Layer 8 of a small transformer language model trained on English Wikipedia (14 layers, counted from 0, width 96).
A neuron's activation on a vector x is SiLU(gate . x) times (in . x), where the dot is the dot product.

Input weights of the MLP neurons that the questions are about. A number n stands for n times 0.0056.
n30 gate: 53 -26 -34 -51 9 0 40 8 5 8 -19 -20 15 31 27 -31 -24 -15 -20 1 83 -15 13 18 -36 38 6 10 -3 -3 -7 25 -3 20 -50 -46 29 46 35 -16 36 16 15 35 31 5 21 19 43 12 -6 -47 -10 26 -27 20 -9 -12 27 6 -16 -22 -17 -29 -29 -23 10 -18 -2 27 -5 6 -4 -13 -17 -15 -35 -11 -16 53 15 72 -22 -21 2 20 -35 60 5 29 14 29 75 -12 -9 33
n48 gate: 38 -17 6 2 42 -55 16 17 -9 34 -25 -31 17 -11 -84 22 -39 -39 -89 -31 4 -51 -8 18 11 11 23 51 9 27 -34 -34 15 0 12 -25 9 42 41 51 -52 -7 20 -48 -31 27 -11 -30 -18 -44 -22 12 -13 12 -8 -4 -17 -5 -22 -2 -33 13 -41 -18 -12 14 -38 13 45 26 -54 -16 36 -20 38 4 -18 -11 -30 -20 -24 43 -5 16 -31 -38 0 1 56 49 18 29 0 25 -21 38
n111 gate: 47 -11 11 -23 11 5 28 11 2 11 -2 16 -16 -20 -23 -13 14 -10 7 -6 24 17 -14 -29 -30 -12 -8 5 -45 -9 -26 -56 -4 23 36 -8 -44 13 -9 -2 24 60 52 -7 -27 -7 -33 -17 -2 -16 -8 -29 -12 11 -59 14 44 -42 -13 -5 -1 -16 67 -37 54 20 27 36 -26 -25 22 -15 -12 -7 -28 13 27 55 -51 30 11 -22 -20 8 -18 -2 3 28 5 -2 24 5 -8 13 2 9
n162 gate: 11 -35 -27 6 -3 27 39 42 -33 4 -7 -31 30 43 17 41 8 21 13 -45 24 -11 -21 -78 -76 9 29 55 -37 -20 -60 -63 27 8 28 22 10 -6 -16 21 -46 27 -24 -9 -13 -6 22 -12 -19 -28 -24 -25 -1 -8 17 -20 -6 -36 -3 15 15 -2 4 53 0 -9 -32 8 10 -5 6 -18 -32 -48 -27 22 54 6 -49 3 -8 62 -3 -44 2 9 -12 -27 -36 -5 16 -18 -54 31 13 35
n178 gate: 14 -3 -41 -13 41 -24 -6 26 -26 19 -25 -29 -4 16 -25 20 -52 -52 -4 32 -12 -6 -25 -60 -3 -38 -16 25 51 38 -2 -13 -15 18 30 17 49 -3 22 -4 -32 -6 -15 -38 -23 -31 45 -38 -23 -9 -2 30 15 -9 31 11 25 -46 14 2 -17 32 -61 -7 -37 5 -3 20 35 -13 -23 32 -8 -2 -8 0 -19 19 -20 24 10 32 2 -9 -15 -32 -27 -36 27 7 1 -17 29 -26 -15 -27
n204 gate: 44 37 8 -10 38 16 24 0 -19 11 -18 -22 -38 -5 -9 15 -27 -48 -60 4 25 -43 -35 -49 40 -22 10 13 -36 -15 22 -44 3 9 11 19 6 -31 23 7 -3 10 59 -20 21 -1 18 9 -52 20 -37 -15 -14 -32 -23 -24 -2 -18 52 -26 -14 8 -6 8 30 10 -47 14 40 9 29 -64 2 -14 -11 -13 9 19 5 49 -13 56 -22 60 -19 21 -12 -26 71 -21 -5 13 -48 4 -9 17
n227 gate: 19 -40 -17 -3 26 -67 9 26 -7 20 16 -24 -32 -15 -54 -3 -49 54 14 40 33 -57 28 7 7 -10 -12 -17 11 16 -20 29 -23 1 -22 -2 -49 12 9 -11 -34 47 1 30 25 0 11 1 1 32 6 -15 21 -10 4 -2 -28 40 26 13 13 -21 27 3 -27 -14 -14 -30 -30 -32 -29 25 52 34 10 2 -3 1 -3 20 10 9 -4 -4 16 45 -39 18 2 -42 1 -12 65 33 2 27
n236 gate: -2 -28 -6 1 13 -48 20 44 -24 -39 57 -28 19 10 26 36 15 23 -1 -3 27 14 16 38 -17 58 17 17 38 46 -28 32 14 50 23 -27 -35 8 -8 11 7 -10 33 -12 -6 14 15 -48 17 46 -27 8 33 41 20 -7 12 39 -1 -33 -26 0 17 38 -21 22 -44 -23 2 -27 9 -31 9 34 13 2 50 4 -10 -12 -5 16 27 -48 5 4 37 -15 -31 18 14 -35 -8 3 41 31
n260 gate: 27 29 -48 -6 41 47 11 -2 -23 28 -4 2 18 19 11 -1 22 1 -2 33 58 -13 -64 25 31 -8 -37 -32 -6 -48 -56 10 -41 -9 10 -17 73 54 36 2 58 -46 39 -30 11 11 54 -39 7 38 13 18 -10 0 20 2 0 32 8 -40 27 -21 6 55 -80 5 -12 -16 -4 2 -20 11 43 -10 9 37 -22 10 23 29 43 -8 -31 29 -14 44 -34 -29 -32 5 -19 4 28 14 -32 -25
n286 gate: 86 -7 -5 14 -23 -72 31 -13 -64 2 -12 27 49 -7 15 37 -28 -23 -38 23 17 -20 -12 9 30 -4 6 -11 -25 -10 21 -15 3 -61 94 26 8 -10 -18 -29 39 7 -43 21 -4 27 -16 24 6 12 19 -45 27 36 15 -15 -2 41 -6 10 -11 -13 27 30 -34 10 -31 -44 15 -4 -43 -27 -32 -15 3 24 2 37 12 50 -65 48 -8 24 -23 52 -80 10 -8 17 0 21 17 43 -13 11
n289 gate: -44 -12 25 -48 56 -16 -15 3 -9 -13 -43 -9 13 -11 2 9 -17 -30 10 1 19 12 -24 -23 20 -11 -31 29 12 38 -40 -32 -6 -51 7 -6 16 27 7 -14 -10 -43 -10 -5 -29 37 23 0 37 20 10 34 53 38 46 -3 -66 43 -23 -7 25 19 60 12 4 -55 16 -17 17 30 -17 -3 -29 -57 33 -28 -22 -12 20 -30 -5 30 -38 -19 10 0 3 -10 34 25 24 -11 60 -14 -32 3
n351 gate: 17 39 -5 32 22 21 11 -30 1 4 -7 32 -13 -22 12 12 -46 -4 -37 -38 14 -39 31 -24 5 -22 -18 8 40 -12 9 -40 47 40 -5 38 -15 34 13 -20 -38 -64 27 24 20 13 8 -10 -3 -5 8 22 32 -40 13 -32 8 29 8 26 21 42 9 -25 22 3 -25 -54 24 -8 -1 -19 28 12 -26 -31 3 -21 -45 3 -17 30 -63 28 -80 29 -3 53 25 -4 9 11 46 31 40 -11
n373 gate: -3 29 42 -71 31 -37 -2 -35 -31 26 51 -21 -44 -33 -4 18 8 -7 -56 23 -32 -19 40 -10 10 -16 1 -12 -18 19 17 52 -70 23 31 -40 -3 -20 -25 10 6 -18 25 -61 10 13 -9 -33 -5 64 -19 -18 17 11 20 12 -39 37 25 -4 -7 28 -17 18 -43 -16 13 24 22 23 -46 19 -28 27 7 -22 51 27 5 21 16 16 6 -42 -34 28 -6 30 22 -35 11 -39 -9 54 -39 -34
n30 in: 23 -20 -73 -4 19 -4 0 -19 1 -32 -32 14 -24 -29 -20 -24 37 -46 64 7 14 -38 -13 9 -19 8 -14 51 23 32 19 13 30 29 3 -1 -17 -27 -36 -34 -40 -11 -21 -4 -68 13 -48 -20 -6 -52 39 -9 -29 -40 -15 -2 43 -37 2 15 3 2 -55 -26 2 8 -20 -28 27 54 -31 -2 27 -6 -26 -4 26 5 -11 38 -60 -6 -25 20 -3 14 24 4 -23 -21 55 15 9 11 -5 -46
n48 in: -1 -29 15 52 7 -47 -4 4 -19 -9 -9 7 51 1 -22 9 -11 2 -44 1 2 -28 79 31 20 14 5 27 -52 37 -42 -8 35 -7 2 -13 -4 22 87 15 -50 23 10 -37 -26 5 20 17 12 -43 -43 -2 -8 -12 -13 8 2 -16 -1 9 -17 -3 -1 -24 -1 16 -4 -36 49 34 -20 -32 16 -28 52 11 -25 -18 1 8 -24 10 -8 42 39 -8 -19 12 23 18 20 28 -23 19 -7 -4
n111 in: -1 18 28 39 19 -28 9 12 -17 24 7 44 -11 17 7 -1 -24 36 34 48 1 1 24 8 -11 4 13 12 -45 13 1 -19 -6 1 22 -42 -32 20 -11 -24 28 47 -1 44 5 -6 12 -4 41 8 25 -13 3 15 14 -19 6 11 -36 5 48 -39 39 -12 2 -5 26 25 -29 -5 8 18 14 -1 -1 11 -20 13 -24 9 28 -55 5 -13 34 -11 31 23 6 1 25 38 -30 35 4 -4
n162 in: 29 1 -4 5 -28 -40 -19 -5 25 -26 13 26 1 11 21 -1 -32 -13 -30 12 51 -35 60 6 -23 -5 21 -44 -5 -11 9 31 -11 49 11 32 -27 -65 39 24 25 -19 22 15 8 25 15 25 36 -11 1 -63 11 13 -27 0 36 12 -2 -38 -48 49 31 -20 21 7 -7 -15 -2 14 44 -12 -15 -21 15 -45 4 5 18 9 -35 4 12 -1 -26 -44 -1 -29 28 6 -14 -8 3 -5 -13 5
n178 in: -5 -1 -12 11 -18 6 4 19 -24 14 -59 -33 19 -10 14 31 -7 -12 4 -6 -14 18 2 -54 14 -3 -15 25 27 32 20 -8 -21 -11 -6 -15 19 35 -8 -6 -39 -18 -23 -9 -7 -9 20 -7 -4 -41 -4 9 46 -16 46 -3 -21 13 23 14 -10 16 -5 -26 -41 -5 6 2 8 11 -44 27 5 24 0 2 -12 -50 14 1 41 22 54 -34 20 12 18 -20 41 -22 9 6 -29 19 -24 -36
n204 in: -18 -29 27 23 14 -23 9 -17 -51 -26 20 23 0 -3 -29 28 9 10 21 -5 -34 22 54 31 20 -20 -5 19 -22 -7 -31 -2 31 38 -23 16 9 -28 41 -6 -11 -24 -16 34 -26 25 -28 4 -21 20 -8 12 -87 -7 -29 -22 2 -38 4 -26 37 -16 -10 -2 -21 -44 18 -18 35 -23 -39 20 49 29 -13 40 14 11 7 52 -2 16 27 -13 -7 6 -19 -19 -28 -12 17 14 -12 73 -10 -32
n227 in: -9 -34 -25 5 4 30 19 27 26 12 22 27 4 24 -49 21 14 -28 23 16 -18 19 19 30 -28 -3 -24 -5 38 20 1 23 53 33 -1 -8 -18 -32 46 1 -1 -28 -15 -20 0 10 -71 -16 30 20 34 -11 -1 -23 -35 -10 -9 -16 21 -24 21 58 4 11 -4 -5 9 27 -14 28 29 -12 -28 10 -34 17 8 7 -3 -32 -25 -1 -8 -27 -30 30 -40 -17 6 -3 9 -27 -16 -3 21 4
n236 in: -32 1 -2 5 5 -39 24 33 -17 -30 12 8 18 -29 4 12 36 23 5 1 16 -1 28 23 -17 6 -1 7 20 67 -2 42 5 33 40 -34 -8 -13 -21 -9 -26 58 60 16 33 -7 -5 -20 8 17 -15 12 39 18 -21 -27 46 7 4 -38 -26 10 18 10 26 -15 -23 -20 -12 -37 37 -19 12 23 -48 -11 39 11 25 -32 10 5 35 0 -31 2 43 -12 -34 15 -3 -15 -61 -7 13 -8
n260 in: 35 28 15 40 47 10 -4 -10 -21 -28 32 -40 18 -26 -37 33 0 16 -1 1 41 9 44 26 -37 -20 2 2 -64 -17 -27 20 22 46 3 25 35 26 32 19 -1 40 -54 38 7 -9 19 -34 -9 -2 -24 1 -36 6 -20 -30 62 26 8 17 -7 -10 -52 -30 4 -13 10 -6 -6 18 33 -22 2 6 1 24 18 47 -11 68 -34 18 18 31 -23 30 -28 -6 3 -15 -15 12 -8 10 18 4
n286 in: -23 -4 -52 -24 -35 51 -19 58 -6 31 -43 -6 -17 32 7 3 -5 -10 22 23 3 -2 -17 -9 -21 14 17 -14 -6 -4 -10 -41 3 8 18 40 21 44 55 28 2 -32 21 37 -19 -28 55 -39 -27 -10 13 14 14 -11 14 23 0 -19 30 4 -5 2 1 -44 21 -10 25 56 -8 19 -6 32 -13 -2 9 -16 -8 -20 -49 -4 15 12 8 7 9 -41 28 24 1 -41 36 -18 44 -28 16 -24
n289 in: 21 -31 7 8 43 -18 37 1 16 -5 -11 -17 -15 -20 -8 -32 -5 -20 -10 7 -23 -68 7 -2 28 -2 -17 -21 -37 -4 -1 -6 0 -32 15 8 20 6 -14 12 -33 -17 -13 22 21 28 -39 18 -7 56 32 25 -51 -9 11 16 -17 37 -41 3 -33 -9 -3 15 5 -25 28 -53 61 -9 -29 23 44 0 -25 -35 -23 -8 -4 -15 33 -23 32 -11 36 31 -36 -38 37 0 25 -27 -16 9 27 -50
n351 in: 27 -3 -17 -14 -40 2 -14 19 -26 51 -7 -14 -3 20 -12 9 -26 5 4 -30 -24 40 -5 3 13 23 -12 14 -9 -21 67 19 -20 45 -40 -35 -29 60 -12 35 -10 -29 -22 41 24 -2 29 8 -8 7 4 -25 -21 16 -21 55 14 -18 14 -28 5 -25 53 4 20 38 -41 20 -6 -13 12 -4 3 31 -21 8 42 1 -8 24 -1 16 31 -13 22 -2 32 -23 0 -41 -17 -28 20 10 30 -24
n373 in: 10 10 2 13 -28 52 -2 -7 3 16 -10 24 -3 33 55 -5 -23 -37 -23 -37 -15 -8 -46 -11 4 7 9 -37 -52 3 16 -16 27 -42 27 23 -56 -50 19 -29 -11 -87 20 2 13 14 39 -36 29 44 19 5 55 37 18 -19 10 9 19 -28 21 7 11 7 -21 -31 42 -40 -9 34 -10 19 32 -19 29 -56 5 7 28 5 0 23 -5 -2 37 32 -24 18 -15 -3 37 -38 -8 -10 -29 -40

Each question shows a token from some text and the vector x that enters the MLP there. A number n stands for n times 0.044.

"p": -8 20 -21 11 13 -27 -25 7 18 5 -43 0 -13 -11 21 -15 2 17 4 8 -16 0 -4 -12 -2 11 -5 -21 7 -24 -2 0 -15 17 -9 5 -14 3 -19 16 -35 -11 21 30 -18 -5 -16 -12 8 -12 25 -8 -13 -20 0 1 -28 -12 13 10 -17 3 21 -17 -2 34 -4 28 3 6 -6 -8 -11 -16 -14 -16 6 -6 28 12 10 -10 -8 3 -1 10 0 27 -7 -16 -2 -35 -8 -3 2 -24
The three highest activations, in order: n351, n260, n48

" this": -10 22 0 20 16 15 1 -17 -36 1 6 -35 -6 -16 46 -3 7 3 28 -18 14 0 -21 -6 -3 14 0 -2 4 3 -8 14 -14 5 -3 -4 -7 38 -9 -8 -14 7 -3 -8 31 -15 23 14 -11 -18 -6 17 8 5 -9 16 -8 -7 40 3 -27 -3 2 -22 23 -9 13 -3 -3 2 -17 9 2 -2 15 19 23 -7 17 -43 0 -9 -4 56 4 -7 -13 15 0 -15 -16 -4 15 -18 -6 5
The most active neuron and its activation: n162, at about 0.43

"ex": 7 33 -15 23 -5 25 6 23 -10 4 9 29 14 -28 -13 -3 6 17 13 14 0 -11 6 -8 5 6 4 1 8 -28 37 -4 11 13 -7 10 20 -23 -37 29 5 -2 11 10 10 -23 -16 7 -7 5 -13 25 24 -12 0 7 -7 -3 -16 -3 -29 1 -11 -42 -11 27 -14 7 -30 -18 11 6 6 -2 12 -1 -4 -8 18 -36 13 1 2 -14 30 12 1 -6 -7 -29 -7 -12 -28 14 33 1
Which two neurons fire most, strongest first? n48, n373

"\n": -13 14 7 6 -11 -20 -53 4 -1 -1 -9 4 0 -5 3 -5 24 1 6 -28 22 -10 -4 13 -2 5 2 21 15 -5 -5 -3 -5 -11 5 35 1 -2 23 -10 16 -9 -2 5 7 -32 -17 -14 3 -4 33 10 5 12 12 8 -30 13 -7 18 -26 -5 18 7 -3 3 18 -6 21 -10 -23 9 -18 3 7 -16 -33 2 21 -12 12 -1 14 15 12 11 -1 11 1 -18 24 16 8 18 -3 -9
The three highest activations, in order: n289, n286, n236

"iv": -8 -1 -12 26 4 23 0 18 -5 -11 -16 17 19 31 -2 -11 0 48 0 0 19 -10 40 17 -8 14 8 -3 -7 -12 -15 0 -2 32 -5 9 -3 -43 15 -19 -7 30 9 23 6 -25 -5 36 41 -16 5 -42 -7 2 10 13 -8 -3 7 -4 2 -1 4 6 -7 -3 -4 12 14 -4 7 -13 -33 -5 -6 -21 13 -15 14 8 50 -12 5 15 5 1 -14 -4 -38 5 4 -8 -13 -11 -15 -16
Which neuron lights up most? n162

"ar": -39 14 12 -21 15 0 12 -6 -19 -20 -28 11 -7 -14 11 -2 11 -6 -39 3 -21 21 -27 12 28 -36 -2 -9 -3 9 4 20 -20 -7 -17 -23 15 1 1 -10 -36 10 -6 -2 33 -40 29 3 2 -7 -7 -17 14 8 16 3 -4 -1 1 0 29 13 0 15 13 15 -10 16 9 10 2 32 -7 -10 -15 -16 -14 -12 12 1 2 15 4 -7 -25 7 6 4 -5 -4 5 12 -12 -12 46 -4
Which neuron lights up most? n178

"th": -6 -11 -2 -20 1 4 -6 -31 -9 12 0 -12 -10 -23 0 -5 5 28 -17 -9 2 24 7 -5 -31 -2 -4 2 12 1 6 2 -11 2 9 5 15 -7 4 -20 -19 -6 26 1 19 -19 19 -21 28 -24 -6 10 18 8 10 -35 14 10 51 15 34 8 6 -38 -7 11 16 27 36 10 -13 -2 1 16 -18 -4 -12 -20 23 7 26 10 2 2 1 -9 1 29 3 23 -17 27 -17 9 2 -25
Which neuron lights up most? n178

" of": -9 64 6 2 10 -34 4 -3 16 -14 0 -6 0 -12 -2 -16 -3 -6 -9 10 3 9 14 -10 -4 16 2 -1 3 -12 5 4 -4 0 -1 28 -14 18 -28 -10 -1 -2 -15 9 9 -7 -6 -8 6 13 -31 -21 30 2 11 22 -11 -6 -11 9 28 0 9 11 9 -41 5 -6 -1 24 -11 6 2 -8 -5 -11 14 -1 37 -5 7 -16 -4 34 14 8 9 -23 12 24 -21 6 -2 5 -3 -5
The three highest activations, in order: n289, n373, n30

" m": -3 18 -18 21 30 -3 3 -6 -35 -6 -10 20 6 14 -4 6 4 8 6 0 0 7 0 32 35 6 -3 -7 9 4 -11 2 -3 23 -19 29 3 -8 -2 6 -33 3 -19 -19 34 -7 -3 1 17 5 13 -2 3 0 -10 0 -11 -3 51 4 13 24 10 -51 13 17 -3 9 -30 -1 6 6 -1 13 -9 -15 -1 -8 18 -13 5 -17 12 -24 24 -19 15 21 25 5 11 -12 26 0 -14 9
Which two neurons fire most, strongest first? n227, n351

" 18": -37 8 -27 17 17 -30 -5 5 -8 12 -25 6 -4 -33 -2 -34 -3 -2 -12 -17 27 10 23 -7 -5 50 9 20 -20 -1 -3 -14 21 -22 -8 -26 -21 3 -20 -13 -17 1 0 -9 5 -5 12 5 8 -29 -26 -2 -10 11 -4 4 32 14 15 -12 15 12 17 0 -30 15 -12 -9 3 -12 -19 19 -7 -7 17 -25 -23 -19 18 -23 -8 -20 8 -6 -4 5 9 -22 1 10 -1 -14 -19 -5 11 -5
Which two neurons fire most, strongest first? n48, n236

" s": -35 -12 20 9 5 -8 -7 13 -11 -27 14 -2 6 10 -6 -16 6 41 1 8 1 4 -11 15 -2 -4 7 0 12 16 16 0 -2 -21 -16 14 31 7 -4 6 -24 12 -12 -8 31 -19 2 -11 30 9 11 3 1 16 22 -3 26 10 34 3 10 -14 12 -29 -18 -3 -7 6 -12 21 -30 -29 -14 -2 -16 -25 27 -10 57 -7 -6 11 -6 -6 -2 -9 15 -4 -4 -9 10 -11 7 -17 -16 15
Which neuron lights up most? n236

"os": 2 -14 13 35 -10 9 23 18 -9 12 -11 17 10 -25 -12 -6 33 25 2 11 15 -7 -15 15 -5 -2 0 -6 8 8 20 15 2 -9 14 -10 -18 12 -18 -10 4 17 9 39 18 -4 -19 4 20 0 14 -16 10 -19 8 5 26 11 65 3 5 -1 7 -9 17 8 -9 -9 3 -34 20 -6 4 7 14 -13 -34 -3 14 13 -12 14 -28 11 24 -10 -6 -15 -41 19 -8 -17 -10 -25 14 0
Which neuron lights up most? n236

"I": -32 -13 12 26 -8 44 -11 -6 -2 10 -9 3 21 -4 -8 21 18 -8 2 -32 3 -7 26 0 -15 10 -9 -16 9 -13 17 30 5 8 -12 17 17 -24 -33 5 -7 -10 0 0 -4 -17 -23 16 -13 -20 -23 -14 20 -5 0 26 14 20 1 -16 -9 -1 2 -28 24 11 -3 1 2 16 6 18 5 6 -33 20 8 -16 25 7 16 -2 21 4 13 12 3 13 28 1 -30 5 -15 8 4 26
The three highest activations, in order: n111, n373, n286

"ade": -36 4 35 -14 -15 -7 -21 -26 1 -6 5 14 22 -21 1 16 18 13 -14 -4 -10 -2 -9 7 -1 -18 1 -3 -9 18 23 -12 -12 3 2 3 -14 8 -1 -3 10 20 4 4 25 1 17 -1 -9 -26 -7 20 28 14 -15 -16 19 1 34 -25 28 -30 -18 -10 11 6 10 -8 14 14 31 -26 -4 16 -8 -5 -7 -20 27 -7 16 11 -3 29 7 36 -15 4 41 14 -18 11 -11 -4 -17 -13
Which neuron lights up most? n30

" v": -24 24 -1 1 22 1 -5 -30 -6 -11 -1 3 5 11 -16 -7 -14 -5 5 5 -8 5 23 17 16 -17 7 2 -19 -6 -5 -3 12 -16 -7 -3 5 -14 -2 4 -16 -23 -46 18 15 -28 -13 14 21 3 25 8 -3 14 15 20 -7 -10 25 9 -15 45 28 -22 -1 30 16 11 19 17 19 -16 -30 -24 -11 -10 14 -38 20 11 -17 -7 17 14 -14 -7 -2 -2 6 5 -3 0 31 -15 -28 5
Which neuron lights up most? n236

" att": 0 29 13 10 -20 -42 11 6 9 5 -5 -2 1 8 -3 -24 26 37 4 7 4 1 -33 18 7 36 -4 -8 -12 -4 18 14 -10 20 -18 35 -37 -23 2 -10 -10 0 -3 -11 2 -4 -18 16 28 8 -2 7 22 -7 4 -5 -18 -18 -5 -1 11 0 26 -35 -7 -14 1 15 -10 22 -8 -8 6 12 -30 -46 21 1 18 -24 -14 -26 -22 -8 11 -10 1 -11 15 2 10 -3 -8 -6 -5 -30
The three highest activations, in order: n260, n373, n204

"ro": 2 22 2 28 -27 1 -1 9 8 26 -15 -10 10 29 17 11 26 -19 -24 -2 9 -10 15 -8 20 21 -7 -11 11 -9 20 -21 -8 -54 -6 2 10 12 13 -38 2 14 -4 54 16 1 2 22 12 12 16 -12 -16 -10 -22 -7 32 30 13 -16 13 2 10 -14 -2 -17 22 -7 -8 -15 9 15 -10 16 15 9 3 -5 -7 14 1 10 22 -2 6 5 13 2 -18 -27 15 -17 -34 -5 1 15
Which neuron lights up most? n286

" (": -7 24 4 4 10 2 -12 -33 -10 2 -6 -3 15 -12 -3 0 9 9 -15 -8 -6 -1 1 4 -5 -8 -2 33 5 -6 -8 -8 4 13 -8 4 12 13 26 -4 -7 -12 9 -2 19 -17 -3 -7 -4 -13 -1 -5 -9 13 3 -1 12 -5 11 3 -9 9 14 -6 8 13 6 -28 -14 -1 -9 -9 0 1 0 -21 -15 1 88 -7 11 -16 15 -5 10 8 -3 24 -1 7 5 5 -20 -7 42 9
The most active neuron and its activation: n286, at about 0.33

" l": -25 13 -2 6 3 -8 -7 -20 -12 7 6 -13 5 -7 -11 -1 11 7 27 13 16 13 -1 24 31 -40 2 2 -18 -19 20 -20 2 -7 -1 -2 -5 -28 -13 33 -26 -5 19 17 20 -17 -25 24 -7 20 -4 -6 -11 -26 11 18 27 -8 24 9 29 -11 31 12 -20 -10 7 -16 -2 -3 -2 -8 6 -24 8 -24 16 -21 20 -13 2 1 41 6 10 -1 17 10 13 11 13 20 -6 -15 4 10
Which two neurons fire most, strongest first? n204, n286

"ased": -31 24 20 32 -7 0 4 -5 -20 -10 -12 -15 24 13 4 9 26 0 12 -4 -3 -14 3 -13 6 -7 5 15 -32 1 -5 -16 7 -29 -36 -8 0 -25 6 5 -23 2 -5 2 10 2 5 -17 15 32 -15 18 14 -14 -18 15 -31 1 35 -12 11 -12 -8 -16 17 16 -1 4 18 -5 19 -21 16 10 16 6 9 17 43 -15 30 4 -4 38 -2 10 -8 -12 2 10 -12 1 -25 -11 -3 25
Which two neurons fire most, strongest first? n204, n30

" a": -9 35 -5 18 22 4 -9 -39 -13 -13 -2 8 9 15 -5 -14 3 15 25 -5 -22 16 -49 4 10 20 -17 -13 4 18 -19 -9 14 16 18 28 2 35 -7 -20 -29 -2 -15 20 39 2 9 18 1 -17 1 6 26 10 -1 -17 20 0 -12 -29 -31 3 24 -27 -4 -27 -6 -2 17 -7 -11 5 8 1 -22 1 11 -9 29 -29 -8 -6 -6 -1 11 2 -5 -5 -2 11 6 -12 25 5 22 -3
The most active neuron and its activation: n289, at about 1.3

"re": -17 18 5 9 -14 -8 8 11 -11 1 -22 4 11 4 -6 -1 5 50 -28 13 -3 12 11 -4 8 2 1 -22 26 2 -7 15 -20 -19 -3 7 37 50 -2 -4 10 -12 4 11 57 -10 -11 19 -11 -25 13 8 -1 4 3 -6 17 18 2 27 10 14 -23 -16 14 -3 -29 13 -12 20 -28 17 3 1 -9 -20 19 13 13 -22 17 15 20 -3 13 -4 4 -27 -21 7 15 -8 -29 -15 16 -7
Which neuron lights up most? n30

" he": -38 8 -2 -10 -11 19 23 -20 -32 5 -14 -26 -8 21 4 -2 20 19 2 -6 -12 -13 -9 18 24 15 -10 -9 2 -2 -28 2 5 6 4 -4 2 23 5 0 -17 2 25 -1 33 -3 25 -7 16 9 -11 -26 5 -12 7 -3 53 23 46 18 -31 13 15 -28 -25 10 39 -13 -23 5 -5 6 -17 8 16 -6 15 -7 1 -4 16 3 -6 4 16 -6 19 7 -27 3 -7 15 -28 2 -1 -14
The three highest activations, in order: n236, n373, n260

"in": 14 -3 -4 25 -12 -1 10 -13 13 2 -31 25 5 30 -20 -6 -10 16 -22 -25 23 29 25 -15 16 -8 -9 -11 7 -7 2 -22 6 0 -6 7 36 -26 7 -2 12 13 33 28 22 -22 10 6 6 -4 11 -16 7 -13 11 24 6 -5 -7 -1 34 4 -16 -43 10 -7 3 -5 10 8 -15 -41 -13 2 -19 -24 -7 -4 -5 -8 -2 -13 -34 5 8 8 -8 6 1 -25 -18 11 -14 30 -7 -1
Which neuron lights up most? n111

" Th": -30 -12 24 10 32 -32 -6 23 -16 -7 1 5 0 3 -4 -13 7 16 11 26 4 -26 13 18 0 18 -9 15 16 -6 2 15 -11 39 -10 -6 -2 25 18 -4 -25 4 18 -4 -2 -43 18 9 13 -29 3 22 14 -13 -2 -21 -2 -8 9 18 5 -8 9 -23 -7 -4 28 5 41 -21 -14 3 3 13 -18 -13 40 7 17 4 12 -1 -3 -7 21 -7 18 3 8 -9 12 8 -24 25 -13 5
The three highest activations, in order: n236, n48, n178

"iz": -22 -10 -3 28 -42 2 14 -11 -1 -15 -18 27 11 -10 34 4 7 -16 7 -6 -5 -1 12 10 16 -6 13 8 -9 -6 -2 20 15 4 19 19 37 -3 -3 9 -2 26 14 24 2 -14 -10 18 9 -11 8 9 12 -2 0 -13 14 10 2 1 -5 -9 -6 15 4 -47 16 -7 -7 21 -22 -29 -24 -8 -17 -30 -23 -11 -4 22 1 -4 5 30 18 2 -6 25 -11 5 -15 -5 28 -35 1 -18
Which neuron lights up most? n286

"ag": -15 7 22 15 -5 20 12 -13 1 11 -16 19 -16 -6 30 -2 14 27 14 18 11 -2 -25 15 -16 6 -15 17 12 -33 -6 -37 -25 37 0 -4 -3 9 3 30 -21 20 -13 -8 17 -27 -15 -3 17 -9 7 -5 -14 39 -9 -10 5 1 -28 4 -10 11 20 -2 14 0 -1 6 28 21 21 22 5 -17 -7 2 -27 -28 10 15 16 3 -26 14 20 -1 -11 -9 -11 -7 10 -13 -13 -3 -6 -5
Which neuron lights up most? n111

"ra": -6 9 24 12 -12 3 -10 -18 11 -1 -28 -15 24 -13 -6 -41 8 -14 -22 -11 5 14 2 1 26 -11 -2 -10 -10 -4 16 -28 -3 -29 -10 -21 -11 18 -1 -32 -13 -6 14 30 26 -20 -1 21 4 6 19 10 -8 25 -12 7 2 22 30 -10 -7 -32 24 -1 -20 -8 35 -14 -26 -25 10 13 -2 3 -1 4 -16 4 -2 -8 2 6 -3 13 24 -4 15 -31 -4 -18 20 -22 -1 -14 -3 -3
Which neuron lights up most? n289

"ip": -15 29 -17 10 -15 11 -7 26 -6 3 -37 -2 11 -17 -11 -22 18 35 6 5 -7 -20 8 -1 13 7 -15 -11 -20 -19 -7 -12 -5 -7 22 -1 5 -6 -11 -17 -5 23 3 3 13 15 -25 10 -15 17 0 -28 1 27 -5 1 21 2 43 -18 -29 -10 7 -10 -10 26 16 6 3 7 29 0 -10 -9 26 15 -3 -24 -7 42 34 -24 -17 6 19 15 14 13 7 3 14 -14 11 -11 4 6
Which neuron lights up most? n111

" th": -26 -1 7 -12 17 -4 -10 2 -18 -14 -5 1 0 30 -22 -11 6 30 0 22 -16 5 7 6 20 6 -15 15 26 6 -13 2 -13 32 -14 -3 7 19 11 10 -21 -1 -1 0 5 -8 26 23 5 -57 -1 21 14 -21 15 -44 5 7 18 10 20 -6 16 -23 -14 -4 26 6 55 -3 3 1 -14 -3 -31 -9 26 -16 32 -16 1 -3 16 -20 8 12 -3 -7 17 5 12 22 2 0 -19 -5
Which neuron lights up most? n178

"ac": -20 -8 15 19 -18 14 -4 -3 -33 2 -32 9 11 18 22 -22 -2 -5 14 24 16 18 0 11 2 -33 3 -10 1 7 0 13 -24 -16 7 15 33 -16 10 -13 -2 20 9 24 -2 -27 18 -2 26 -30 -12 -3 -3 -20 -7 20 15 -13 -2 15 -5 -4 -12 -11 16 0 16 -19 17 22 -4 -8 14 -19 -6 -7 -6 4 -13 14 0 -19 -18 -17 15 3 -19 13 7 -49 -6 -7 -38 28 -6 -29
Which two neurons fire most, strongest first? n178, n227

"end": -40 -14 -40 20 -10 -4 9 -30 6 -7 -24 -33 20 -7 -4 -18 -21 18 4 -5 31 -10 32 15 21 6 -11 19 16 -7 10 -10 -7 15 -4 5 -7 -15 -17 -1 -8 -12 5 -12 27 -27 21 -2 19 -29 -21 -19 14 28 23 -13 -1 -4 -2 -10 -18 -2 -11 -17 5 -22 2 15 24 10 54 -16 -1 -10 -11 -5 0 -6 -3 12 -7 8 5 11 1 23 -5 -10 -15 10 -11 -2 3 -5 -31 -20
Which neuron lights up most? n30